Layer 10 of a small transformer language model trained on English Wikipedia (17 layers, counted from 0, width 64).
A neuron adds its activation times its output weights to the MLP's output. To switch it off is to set its activation to zero at one token and run the rest of the model.

Output weights of the MLP neurons that the questions are about. A number n stands for n times 0.0019.
n16: 34 18 -27 -5 -28 -37 4 -6 -14 -25 47 7 13 -54 -21 -40 -56 -6 -30 42 -50 -20 -20 23 8 6 -2 -34 64 -30 -13 -59 -25 42 10 -19 5 -24 -10 2 -45 21 62 -46 2 -36 31 13 -6 17 14 -24 -2 -45 4 35 -8 -30 -18 -22 -3 30 -40 -19
n19: 38 -19 -2 11 25 -20 -35 -31 39 -70 16 -15 26 -2 23 -2 20 -3 -18 -5 37 6 -29 7 3 -12 26 -52 9 -28 8 27 25 29 -1 -18 41 -34 37 -9 27 55 -14 -7 -4 18 -13 -22 -17 -18 13 10 -46 16 -30 -3 48 8 42 3 -15 35 12 7
n22: -2 -13 43 -15 -28 4 -21 15 -19 -8 -1 -25 5 45 73 44 -19 11 51 -49 30 -3 28 -39 49 19 -28 -39 -31 34 -8 7 14 -35 16 25 8 20 -10 22 27 -43 -10 16 5 40 -27 -9 -16 -30 -7 -11 -11 49 -57 -18 10 10 -8 29 15 -25 -60 -30
n40: 26 40 -60 -2 -5 -16 8 26 10 -16 21 -37 10 22 12 -40 58 -13 -29 32 16 -23 39 -29 -29 24 26 -33 -4 28 -10 -23 -6 -7 44 23 9 -52 13 25 -44 14 8 -13 23 12 33 34 17 3 -48 -57 18 17 30 17 -29 -42 -16 41 58 31 -25 -34
n41: -27 -13 52 -17 -21 20 -61 21 -15 13 -1 -30 6 28 94 -63 -31 29 -14 24 -48 22 -20 -17 -22 -13 -41 17 32 15 -1 30 -33 29 -25 58 -4 3 -4 34 1 -27 -12 56 44 7 52 -9 8 -10 36 -42 40 -17 -27 -37 -24 -10 27 9 -4 -14 12 24
n43: 14 -5 33 -6 64 -26 -42 46 9 51 17 11 -5 -3 24 -40 -12 5 33 -33 -40 -12 7 6 -28 -38 -25 -8 -22 -3 23 37 10 -5 -20 9 -32 69 -34 -10 17 -39 -22 37 -19 -14 3 12 -31 -4 13 -29 41 -7 4 -28 -5 -31 -4 61 -15 -42 29 33
n45: -33 66 -1 -23 -20 10 4 -9 -3 -30 -7 4 12 13 7 47 8 -74 7 6 28 15 -52 1 -37 -2 29 -21 19 10 -22 -41 -49 3 -14 16 -18 -26 -50 13 -11 30 -22 6 29 -22 9 8 -10 6 0 -40 5 -20 27 41 -42 -15 -44 39 -16 -59 16 37
n56: 8 -30 0 7 18 53 4 23 -16 38 -5 -37 5 11 41 -66 -49 -29 -27 -35 -8 -1 21 -8 84 -18 26 10 53 -13 4 0 -19 6 -44 -17 -42 49 -10 14 12 -40 -32 8 12 -20 67 -13 -6 -50 -11 -2 16 -18 34 -8 -49 -37 10 0 10 2 28 18
n73: 51 44 12 -8 -19 -20 11 -3 -33 -26 -41 -79 -12 41 20 -70 14 -44 -19 3 9 -6 3 -7 -6 32 -25 31 0 -26 3 2 -11 19 7 -17 -16 -32 -2 21 -45 12 14 -14 29 8 -53 9 -24 -22 39 -38 -14 2 47 -49 -23 9 -39 -40 32 -23 -16 -20
n88: -41 -7 23 -24 -11 5 43 2 5 25 22 -12 7 14 -15 51 -2 4 26 34 0 14 7 -39 -21 -30 -41 12 -38 -2 -31 21 0 9 4 -28 -6 -9 10 42 14 52 37 -34 -8 -12 34 4 27 2 -36 5 -3 43 5 -45 29 -20 -90 -14 -22 0 -14 -5
n106: 60 59 1 1 -7 -28 18 -17 -1 -25 62 -16 -1 15 -34 -22 -16 10 20 -2 -9 41 -11 7 19 -18 11 -54 -36 13 -20 38 -30 10 10 -37 -2 21 -12 -64 34 -3 -53 -57 15 -2 -20 -18 44 20 -24 -42 43 25 73 -20 1 44 -70 -15 20 62 6 21
n137: -12 41 -28 -14 9 3 31 -38 -15 38 25 -61 -19 -10 -26 27 42 -16 0 23 -48 49 32 -47 -42 -46 -47 -29 74 2 -42 -56 -1 20 -13 34 -41 -1 14 29 44 28 -17 23 -43 3 -6 22 -11 11 29 10 -33 -42 -20 32 22 -26 -25 -59 1 -46 -31 22
n160: 28 -21 39 -30 6 21 -13 42 13 9 33 0 11 28 34 -18 72 10 52 -26 6 36 -19 -33 -5 6 -27 21 13 38 25 -10 -51 -18 -25 -4 23 21 14 11 -11 -31 -74 -8 17 -11 50 -45 -26 5 -10 26 -12 6 44 13 10 3 -28 -6 34 22 0 2
n161: -16 -42 -6 75 10 7 -25 -24 -19 45 -46 8 -24 -9 4 -28 7 -19 -16 -34 10 35 6 11 14 1 16 17 -2 -10 -23 15 15 13 -20 -3 -6 0 32 33 -31 6 17 -5 -6 4 2 -8 -54 -30 34 12 3 11 -1 -6 -22 -14 -45 35 9 -40 -24 2
n170: -30 -6 -25 -11 -12 -10 47 -5 43 10 -43 2 -14 -19 -6 37 -26 -33 -68 6 -43 -32 42 -31 20 18 -78 15 8 7 21 -28 1 4 -71 -29 12 17 -43 -10 -24 36 -50 -76 -13 22 5 -12 11 11 -5 10 -8 -67 -28 -15 -30 -21 -33 29 -35 -12 -54 -26
n180: 7 -27 -1 -9 28 42 -17 -9 19 47 -44 20 22 -16 33 -5 9 -43 -24 -4 -5 -8 16 21 1 44 35 3 35 -27 -61 19 30 -12 19 -35 -5 -3 18 42 50 -64 23 -5 60 -10 37 12 72 -58 -23 -7 13 2 9 -4 39 -48 -9 -39 -32 3 -74 -12

Each question names a token from some text and the token that comes next. It shows the activations a of the neurons there, in the order above. A number n stands for n times 0.27.

Then comes g, the gradient of the next token's log-probability with respect to the MLP's output, scaled to length 1. A neuron's effect is roughly proportional to its activation times (output weights . g). A number n stands for n times 0.0053.

"ft", then " no"
a: 0 1 12 1 -3 -24 0 0 -2 0 -5 -1 0 0 -7 -1
g: 19 7 6 40 -14 12 16 4 4 -4 -30 -3 38 -10 -42 17 9 -51 -55 -5 14 31 -1 28 20 -16 -14 -29 -13 13 -25 -57 10 1 21 8 -1 -11 4 -2 41 11 10 8 -13 -30 7 7 26 0 21 25 13 -2 7 5 -36 12 -22 65 4 14 7 -49
Which neuron, switched off, lowers the next token's probability most? n43

"ct", then "iv"
a: 1 1 0 1 -11 -11 -2 -2 -1 1 0 2 0 2 1 9
g: 2 3 26 -9 44 32 -16 1 9 -21 -25 -8 -29 -23 21 -9 40 -11 -4 -18 -19 -11 33 7 13 -32 15 -23 -29 39 -10 -58 -10 20 6 -5 19 20 20 -1 25 21 -11 22 -5 1 30 -51 -25 11 -11 54 66 15 -11 -18 21 -17 10 21 -7 7 4 5
Which neuron, switched off, raises the next token's probability most? n43

" the", then " S"
a: -3 0 0 7 0 5 1 -1 4 0 -7 -1 0 -7 0 -3
g: -33 12 4 3 -11 -30 -30 -1 -14 14 7 -3 19 24 26 -5 28 34 39 -7 -21 -12 36 -16 3 8 -1 -21 -26 37 2 43 30 20 -27 45 10 -48 -14 -8 -1 -24 -34 -29 -1 0 -4 -2 13 2 -17 -40 -19 -28 17 -14 3 10 -53 -46 8 45 -13 -2
Which neuron, switched off, lowers the next token's probability most? n40

" l", then "iving"
a: -1 -10 0 1 -4 0 -1 12 -4 1 3 0 0 0 1 2
g: 14 -55 -2 22 9 1 21 9 17 -10 -16 27 47 19 -32 -7 32 23 -11 -19 -32 6 28 10 31 2 43 -23 -4 -5 -6 7 0 18 8 -3 -47 -13 7 6 -1 18 39 3 -23 -41 20 28 -29 -10 -8 22 34 7 -3 -50 20 -12 22 16 -31 23 -47 22
Which neuron, switched off, raises the next token's probability most? n19

" of", then " being"
a: 5 0 0 -6 -1 -7 -1 0 1 -2 -24 -3 1 -5 3 -1
g: -3 -29 -11 21 -4 50 36 11 1 -45 -28 3 -4 -3 -2 4 -30 27 -8 -21 15 -2 -21 29 29 7 -22 27 -27 -34 -25 -22 14 -46 -29 -6 -35 8 21 23 21 0 25 15 3 -32 -15 -36 -11 -20 14 -11 -31 1 -39 -36 -5 -5 35 16 18 -43 23 24
Which two neurons, each switched off alone, lower its probability most, in order? n106, n40

" of", then " the"
a: 5 -1 0 -14 0 1 0 3 0 -2 -24 -5 1 0 11 -2
g: -6 -14 -14 -2 16 5 25 50 -63 6 27 0 -4 47 -25 12 -27 30 21 -34 -9 -24 -36 -26 -2 -12 -19 -9 -77 -3 -15 11 -14 28 6 -20 30 18 -11 -27 16 -35 19 -21 -13 4 15 -8 12 21 -4 2 -2 -3 12 -23 -15 -1 10 -17 48 -20 -19 -8
Which neuron, switched off, raises the next token's probability most? n106

" to", then " F"
a: 13 0 -1 15 0 -12 4 3 0 0 -9 0 -1 2 14 -4
g: 28 22 -13 -21 -29 -7 -52 -22 -20 43 -3 -14 3 19 -10 -56 36 14 29 29 22 14 28 -16 -24 -33 -3 -9 -10 30 35 9 22 -7 12 -15 -53 -1 18 23 -21 2 -23 -16 7 20 8 -5 -23 25 4 9 -28 -20 -2 11 36 -15 -38 -36 5 24 -29 -1
Which neuron, switched off, lowers the next token's probability most? n40

" g", then "all"
a: 0 -6 -1 1 0 0 6 1 -4 -1 1 0 -1 1 1 -4
g: 16 -33 -29 4 -2 12 -19 37 -11 31 -33 17 25 10 -21 -19 -40 43 -3 29 23 -20 15 -16 -24 15 -20 -18 57 15 -2 -2 -26 10 11 -10 12 33 1 8 21 -27 14 -36 18 15 -3 30 19 -2 -48 -24 -7 -59 -5 17 0 42 20 1 -8 -8 -19 -28
Which neuron, switched off, lowers the next token's probability most? n19

"ed", then "ed"
a: 15 0 23 2 0 -30 0 1 -6 0 -4 -4 2 1 -2 1
g: -19 -3 -22 -33 0 -4 36 15 -4 -48 -5 2 -47 7 27 3 10 13 -26 7 12 -52 -44 -27 -18 -8 43 -4 42 20 47 19 15 32 -40 -6 -19 6 21 28 -3 -23 -11 -3 2 -22 28 19 3 -38 -20 -5 -39 -16 -33 7 -1 -14 -17 23 -18 19 -9 1
Which neuron, switched off, lowers the next token's probability most? n43

"1", then "0"
a: 20 2 1 -7 3 0 10 -1 -2 7 -48 0 0 3 0 -1
g: -68 -25 -18 -13 -15 -1 5 -11 -5 41 -14 25 -25 41 1 -4 4 -55 19 21 6 0 30 53 2 25 34 -22 -2 14 -10 2 5 -18 36 40 9 -4 -25 3 12 7 -10 -20 -22 -9 39 -25 -4 -15 -4 -22 -14 -10 -33 -15 2 19 -1 -24 7 -41 23 -41
Which neuron, switched off, lowers the next token's probability most? n106

"-", then "gr"
a: -1 -1 3 12 -1 6 0 -2 1 0 4 -1 0 1 24 0
g: 0 -60 19 31 18 2 -11 -36 -5 -48 14 -15 -22 -2 -11 2 7 -17 59 6 23 26 14 -13 1 4 -6 10 20 28 14 20 35 38 10 -8 4 1 -27 0 -18 -15 4 -4 -27 55 12 20 -24 27 67 20 31 -12 12 11 -11 7 15 -12 -17 7 -36 -8
Which neuron, switched off, raises the next token's probability most? n40

" Re", then "v"
a: 0 2 -1 0 0 0 0 0 -1 2 -1 0 -1 4 9 -2
g: -26 11 -23 11 -1 5 2 -13 22 -17 -26 -9 6 -38 -9 -6 37 10 -58 14 1 32 12 -20 4 22 -9 -11 30 -16 -2 33 -4 -2 4 3 15 22 -39 13 -43 38 -2 -13 15 46 -2 0 -20 -6 73 24 -28 17 4 22 -47 11 -27 -22 -5 15 28 -24
Which neuron, switched off, lowers the next token's probability most? n170

" S", then "ec"
a: -1 2 3 0 0 -1 0 14 1 -1 1 -1 -1 -2 1 0
g: -38 -14 29 -9 -13 33 -2 6 -70 -41 30 2 -12 16 31 9 1 -15 -17 -32 0 4 38 16 -9 3 54 -12 -23 -23 -21 5 -55 5 18 -10 5 -13 -26 5 -24 -7 -36 -2 -11 4 11 -17 -24 6 49 -4 26 21 20 -1 -4 -22 8 43 18 17 19 8
Which neuron, switched off, lowers the next token's probability most? n56

"ian", then " ex"
a: 0 -15 5 2 -14 2 3 1 1 0 3 2 1 2 1 2
g: 20 -8 16 26 -5 58 12 4 9 -25 2 9 17 -39 -6 39 -3 10 -29 5 -10 -8 17 -1 -20 -30 -30 11 10 -10 -41 -30 -8 -26 6 -9 27 46 -54 -14 -4 29 -12 41 -6 -6 -14 -5 -10 23 21 -31 47 15 -3 25 -12 4 -1 46 13 -24 -15 -42
Which neuron, switched off, lowers the next token's probability most? n19

"ry", then "n"
a: 3 -1 -6 0 -12 -2 0 0 0 -4 0 5 0 -1 3 0
g: 8 25 -21 14 12 -28 4 16 7 9 4 -16 20 -38 -31 -11 -51 -33 -25 16 -30 5 -31 12 -3 -20 -30 4 -12 43 5 -32 -39 -23 -59 15 -1 -15 19 32 -10 24 21 16 18 -20 -14 -26 22 5 32 20 31 -4 -14 -40 -37 14 1 -22 11 -30 12 21
Which neuron, switched off, raises the next token's probability most? n41

"ces", then " El"
a: 4 25 21 1 -16 -1 2 2 -2 0 0 3 2 5 0 0
g: 3 -44 -38 -36 -5 -29 -8 7 11 -19 -26 -13 8 -9 32 0 -4 -33 -22 -12 11 20 -29 35 0 -5 -12 -16 -20 -36 -53 19 30 -8 34 28 -18 4 36 -4 36 -23 -45 -23 10 21 18 10 22 -3 -13 6 -14 -12 21 -4 45 -15 -58 -2 16 19 11 -8
Which neuron, switched off, lowers the next token's probability most? n19

" l", then "im"
a: 0 0 0 9 -2 0 0 9 -1 0 1 0 1 0 -1 3
g: 22 31 10 6 73 23 10 9 -33 17 15 0 34 5 -9 -7 4 24 -37 -20 9 2 -46 7 -11 -17 19 -60 3 -18 -21 30 -29 -5 -17 34 1 18 21 -4 30 -15 1 -1 -3 13 -21 -30 19 -43 -1 -5 -23 -11 -27 41 -2 -6 -11 6 1 36 14 38
Which neuron, switched off, lowers the next token's probability most? n56

" of", then " Le"
a: 0 -2 0 -13 0 -2 0 -2 -3 2 -10 -6 1 0 4 -1
g: 8 5 -11 -25 -15 -31 -15 -19 -18 -2 -8 -46 29 18 54 -28 53 -1 -7 33 4 -6 3 -19 22 31 8 0 -9 -6 16 19 2 19 11 12 -41 -36 11 48 1 42 29 -4 -3 26 -18 28 -47 16 -20 -23 -31 28 -14 6 29 -4 -39 6 -3 24 4 8
Which neuron, switched off, raises the next token's probability most? n40

"ement", then "ion"
a: 6 3 0 3 -26 2 -2 2 24 -1 2 -1 1 2 17 -1
g: -36 45 -26 -7 21 -15 -2 19 -16 27 -11 -9 -19 -13 -20 -38 68 50 -22 3 16 -27 13 5 1 -23 5 2 33 28 0 -23 -22 -12 11 -21 28 24 -11 7 45 19 23 -14 -1 -29 -21 -38 -41 -9 25 23 -13 13 -20 11 -20 -16 11 29 -11 7 -22 26
Which neuron, switched off, raises the next token's probability most? n73

" end", then "os"
a: 0 1 -1 0 1 -1 0 -1 -4 -2 2 2 -1 2 31 -1
g: 28 40 -24 -43 33 25 -3 6 -15 -4 -6 -18 34 -7 19 10 17 -16 -25 -30 -2 -14 -16 12 2 7 -30 38 -1 6 -10 38 -11 33 8 -6 35 36 -69 -31 -6 2 -2 38 10 12 1 -1 1 -6 -21 49 20 -1 -25 -10 13 30 -43 29 -31 -5 -4 4
Which neuron, switched off, lowers the next token's probability most? n170

"p", then "on"
a: 2 -3 0 52 -1 -1 1 -5 10 -1 -31 -1 1 1 -2 -1
g: 42 31 -44 -10 36 -9 -17 14 21 15 59 7 10 4 -8 -7 40 0 -6 12 7 36 41 -14 13 -30 2 -7 37 8 11 39 -12 4 41 -25 9 45 5 -19 -40 -30 3 -28 29 -1 -3 14 -2 -41 -4 -20 -12 -14 8 24 31 -28 -8 -27 3 -11 -19 6
Which neuron, switched off, lowers the next token's probability most? n40

".", then " He"
a: 0 -7 1 0 1 1 0 3 17 -1 -1 -1 0 0 -1 0
g: -6 -13 -9 -17 -18 17 35 -4 -22 -8 15 -31 -17 2 5 39 14 7 -33 38 5 8 -9 -48 -17 33 4 47 -34 40 -12 37 4 -11 26 28 -34 -19 40 14 -42 10 20 11 -41 38 47 -11 -26 6 -3 -29 -34 2 10 -5 -1 -8 3 17 13 10 -6 -9
Which neuron, switched off, lowers the next token's probability most? n73

".", then " As"
a: -1 -5 3 1 1 1 -1 2 16 -11 -2 0 -2 0 -2 0
g: -9 -2 -12 -15 -13 11 6 0 -35 1 24 -10 1 -18 5 29 35 -27 -10 35 -2 -2 13 3 -24 65 31 -20 -33 -31 -33 -19 12 11 15 13 -22 29 8 -6 -9 21 45 -9 -12 9 -6 15 -24 -39 -47 1 -14 49 6 20 -16 58 1 3 -14 -37 -27 -13
Which neuron, switched off, raises the next token's probability most? n88

"re", then " or"
a: 2 -30 15 4 32 -1 1 -2 0 0 1 0 0 -3 0 0
g: -20 -26 -12 16 -11 20 -38 17 15 28 -15 25 28 -83 15 -3 -65 1 -28 2 15 5 3 -1 -16 -4 0 18 54 -26 12 9 4 31 -1 11 2 -32 29 -38 -7 8 5 35 11 39 3 7 9 21 31 -25 -18 11 22 9 -15 -6 32 13 -9 -13 0 13
Which neuron, switched off, lowers the next token's probability most? n41

" or", then " "
a: 32 0 -4 -1 -1 -12 -39 0 1 3 24 -1 -2 -3 4 0
g: -40 11 -2 21 6 10 -42 -15 1 10 -4 1 52 -5 1 -14 -20 37 8 -11 -11 25 -33 67 40 8 -41 -12 31 7 6 31 -8 -37 -14 15 22 -16 18 -17 -21 -6 10 2 15 15 5 -28 16 -23 -31 -26 25 7 -42 12 21 19 17 -16 -50 1 -20 -14
Which neuron, switched off, lowers the next token's probability most? n45

"ac", then "ch"
a: -1 0 0 0 0 2 1 4 3 1 -1 -1 0 -4 1 2
g: -4 15 51 24 -6 35 -5 11 -17 -17 -7 -25 4 12 -5 -12 -16 20 -55 37 11 6 44 -25 5 -25 -19 -15 4 1 -8 -31 10 -2 -37 23 -22 12 -8 -4 -35 52 -29 28 -6 -9 -17 -11 -12 -24 30 22 -17 9 37 35 -32 10 -2 41 -4 13 38 -27
Which neuron, switched off, raises the next token's probability most? n180

"/", then "N"
a: -2 3 0 0 -1 0 0 -5 7 -31 1 0 -1 -2 -2 -1
g: 19 31 -9 -2 -4 -16 -27 20 28 -32 -6 17 -3 7 9 -61 18 36 -29 -18 -27 -2 -14 37 -10 -11 -13 -8 -6 9 23 48 -31 1 27 8 -35 1 -24 -5 62 2 -15 1 20 17 18 19 -37 17 1 -18 -20 -27 33 -8 0 13 -11 2 -55 36 14 17
Which neuron, switched off, lowers the next token's probability most? n88

" th", then "us"
a: 2 0 1 7 0 4 -9 0 0 -1 5 0 0 -15 1 -4
g: -18 3 3 -7 27 14 32 4 -16 -9 14 -3 -8 -49 47 -28 4 25 -16 -2 -51 -27 -12 -17 4 30 -4 -13 -10 1 1 37 15 -19 21 -41 -20 -41 21 -38 53 26 -1 -33 33 -17 -23 -3 27 4 -27 20 -26 10 -41 11 7 -12 -5 3 -42 11 15 0
Which neuron, switched off, raises the next token's probability most? n180

" ", then " |"
a: 8 1 0 0 1 2 2 -1 0 -3 -10 0 1 -1 -3 -1
g: -22 -22 17 1 10 17 14 8 -2 -23 2 4 26 -27 20 -38 -6 -15 -27 -5 -16 -40 -20 -30 -11 5 -7 -31 -12 13 -30 -11 32 32 30 -11 5 6 2 17 -9 0 -48 -94 -3 -12 8 -16 -7 22 -34 6 -23 -8 7 -12 -10 18 41 -50 32 -8 -2 -4
Which neuron, switched off, lowers the next token's probability most? n16

"k", then "in"
a: -1 1 4 5 -1 1 -5 1 -5 -1 0 -1 1 2 -1 1
g: 15 19 -28 -44 -1 -20 48 25 3 3 -28 19 14 20 6 -1 -34 4 17 25 -56 -5 -49 28 1 16 -2 -23 2 35 7 13 15 29 46 12 3 -10 20 7 4 -34 1 -11 21 15 38 -2 38 22 16 7 -25 8 35 26 -45 16 -17 -12 1 -35 18 14
Which neuron, switched off, raises the next token's probability most? n45

"ul", then "oc"
a: -1 -1 13 1 -2 -7 2 3 1 0 -3 2 11 1 -2 6
g: -34 5 -1 7 -38 57 -49 -18 -38 -1 17 12 34 -49 -10 -19 -12 5 -17 -5 -37 -31 24 -46 -43 -8 5 13 25 -16 -12 11 7 18 3 29 12 40 -28 8 2 21 25 4 28 28 2 26 12 -41 8 25 10 18 0 22 28 -9 17 -9 -7 0 -14 -22
Which neuron, switched off, raises the next token's probability most? n160

"op", then "l"
a: -1 1 1 -1 17 -17 2 0 6 -1 0 2 -1 0 1 0
g: -29 5 -17 21 8 2 13 22 3 28 14 -6 -11 34 -38 14 0 43 -17 -13 -8 29 -2 15 4 18 11 -2 25 25 -20 -11 -57 34 -19 -12 -4 -11 -14 7 5 -2 17 -11 -23 -16 9 61 -13 34 38 -13 0 -66 -16 -26 -34 -12 -17 -14 -50 -11 20 17
Which neuron, switched off, lowers the next token's probability most? n41

"ch", then "ar"
a: 1 -1 -3 -2 1 -2 -1 -23 0 -2 3 1 56 -1 -1 -1
g: -14 6 -39 18 7 2 1 -1 27 -33 -16 -5 9 -7 -43 12 4 57 40 28 14 1 7 -27 -27 17 -11 24 8 -17 -19 16 -28 1 -31 -41 -6 20 25 -14 37 -1 7 30 -10 -7 -29 -22 -4 11 -9 -34 20 15 -68 -50 -21 -13 -32 -5 -5 -21 -15 -7
Which neuron, switched off, lowers the next token's probability most? n56

"e", then " in"
a: 1 -2 -3 -2 14 0 0 -1 -10 -1 0 3 2 1 0 1
g: -5 -33 -11 -4 14 42 30 4 -12 2 -10 12 -3 31 11 21 26 6 16 5 12 -7 -31 -9 21 20 3 35 40 -5 2 12 -35 -16 7 -4 35 22 15 -45 -44 23 13 11 -7 31 -30 25 -14 6 9 21 18 -15 14 -14 28 43 -5 9 69 35 40 -27
Which neuron, switched off, raises the next token's probability most? n41

" H", then "um"
a: -1 1 0 -12 -2 -1 -3 15 3 -2 3 0 2 -1 0 -3
g: 0 9 0 31 10 11 2 -17 -6 12 -24 -4 -47 13 3 20 -13 -46 -57 -11 -21 3 -11 13 -8 67 -4 4 -55 -25 23 9 7 -7 16 15 -2 36 -14 -51 11 -5 -9 -12 -7 -28 23 5 12 -2 -9 17 4 15 17 5 -31 -62 2 22 -12 0 7 48
Which neuron, switched off, lowers the next token's probability most? n56

"er", then " K"
a: -2 3 0 1 1 0 -2 1 0 -3 1 -47 -1 -1 2 0
g: -30 -11 -7 17 -16 -31 -4 10 0 12 -2 11 26 6 10 -26 36 5 -10 -66 -24 18 -19 7 -7 8 -2 -14 -27 13 -34 28 -5 -18 -12 19 7 6 -20 -25 -21 8 4 -58 3 24 24 -29 8 -14 2 12 54 14 28 43 44 9 -25 -25 -32 -31 21 -36
Which neuron, switched off, lowers the next token's probability most? n137

" v", then "est"
a: 0 -9 -1 5 0 0 0 1 -1 1 1 -1 1 -1 -1 -1
g: 29 -15 57 -15 41 -22 1 -13 -27 17 -11 1 18 3 6 18 -33 -12 3 -8 -17 8 -45 -26 -13 -21 33 -15 -25 68 -47 -13 -7 -12 -8 -24 -45 16 -1 17 8 -5 27 6 -27 16 -24 13 8 -31 -2 -14 -23 -14 7 7 -3 -17 2 -28 -56 2 -4 23
Which neuron, switched off, raises the next token's probability most? n40

" he", then "ld"
a: -1 0 0 -3 1 1 11 -2 1 -1 -3 -1 3 2 -3 -3
g: 15 -20 -11 11 1 -7 22 2 2 5 30 -3 -5 -27 -9 1 13 -51 33 -27 -27 12 -7 26 9 21 -4 -25 31 82 25 -3 -10 0 -15 -33 33 11 -20 8 -31 -2 16 0 -36 21 -24 -3 -46 12 36 0 3 -7 -2 -19 -10 -5 -48 32 -28 24 28 -22
Which neuron, switched off, raises the next token's probability most? n170

"i", then "i"
a: 0 -6 0 0 0 -3 0 0 1 -2 0 -32 -1 3 1 1
g: -19 16 -1 -3 -45 -28 48 -39 -2 -3 15 -29 -13 19 7 1 -29 9 35 -23 44 -35 13 -31 37 -39 -23 23 0 22 4 4 25 43 -15 15 31 -8 -28 1 -28 -23 -18 22 1 25 2 -10 28 -23 -24 26 -42 -16 14 -36 -20 23 -4 -4 -5 6 18 10
Which neuron, switched off, lowers the next token's probability most? n137

"em", then "ason"
a: 3 6 31 0 1 0 2 1 0 0 1 0 -7 0 2 0
g: 15 -9 -4 28 -11 29 52 -14 -9 -41 -40 10 -26 -21 -23 -2 -6 -2 13 -10 -26 12 -28 -9 2 -17 -30 29 -25 -9 21 -26 21 -31 -12 -31 30 6 -54 -2 -22 29 -22 19 -14 -37 -37 -15 -31 -25 27 -15 -27 -4 39 8 -3 -27 -31 11 -6 30 -6 17
Which neuron, switched off, raises the next token's probability most? n22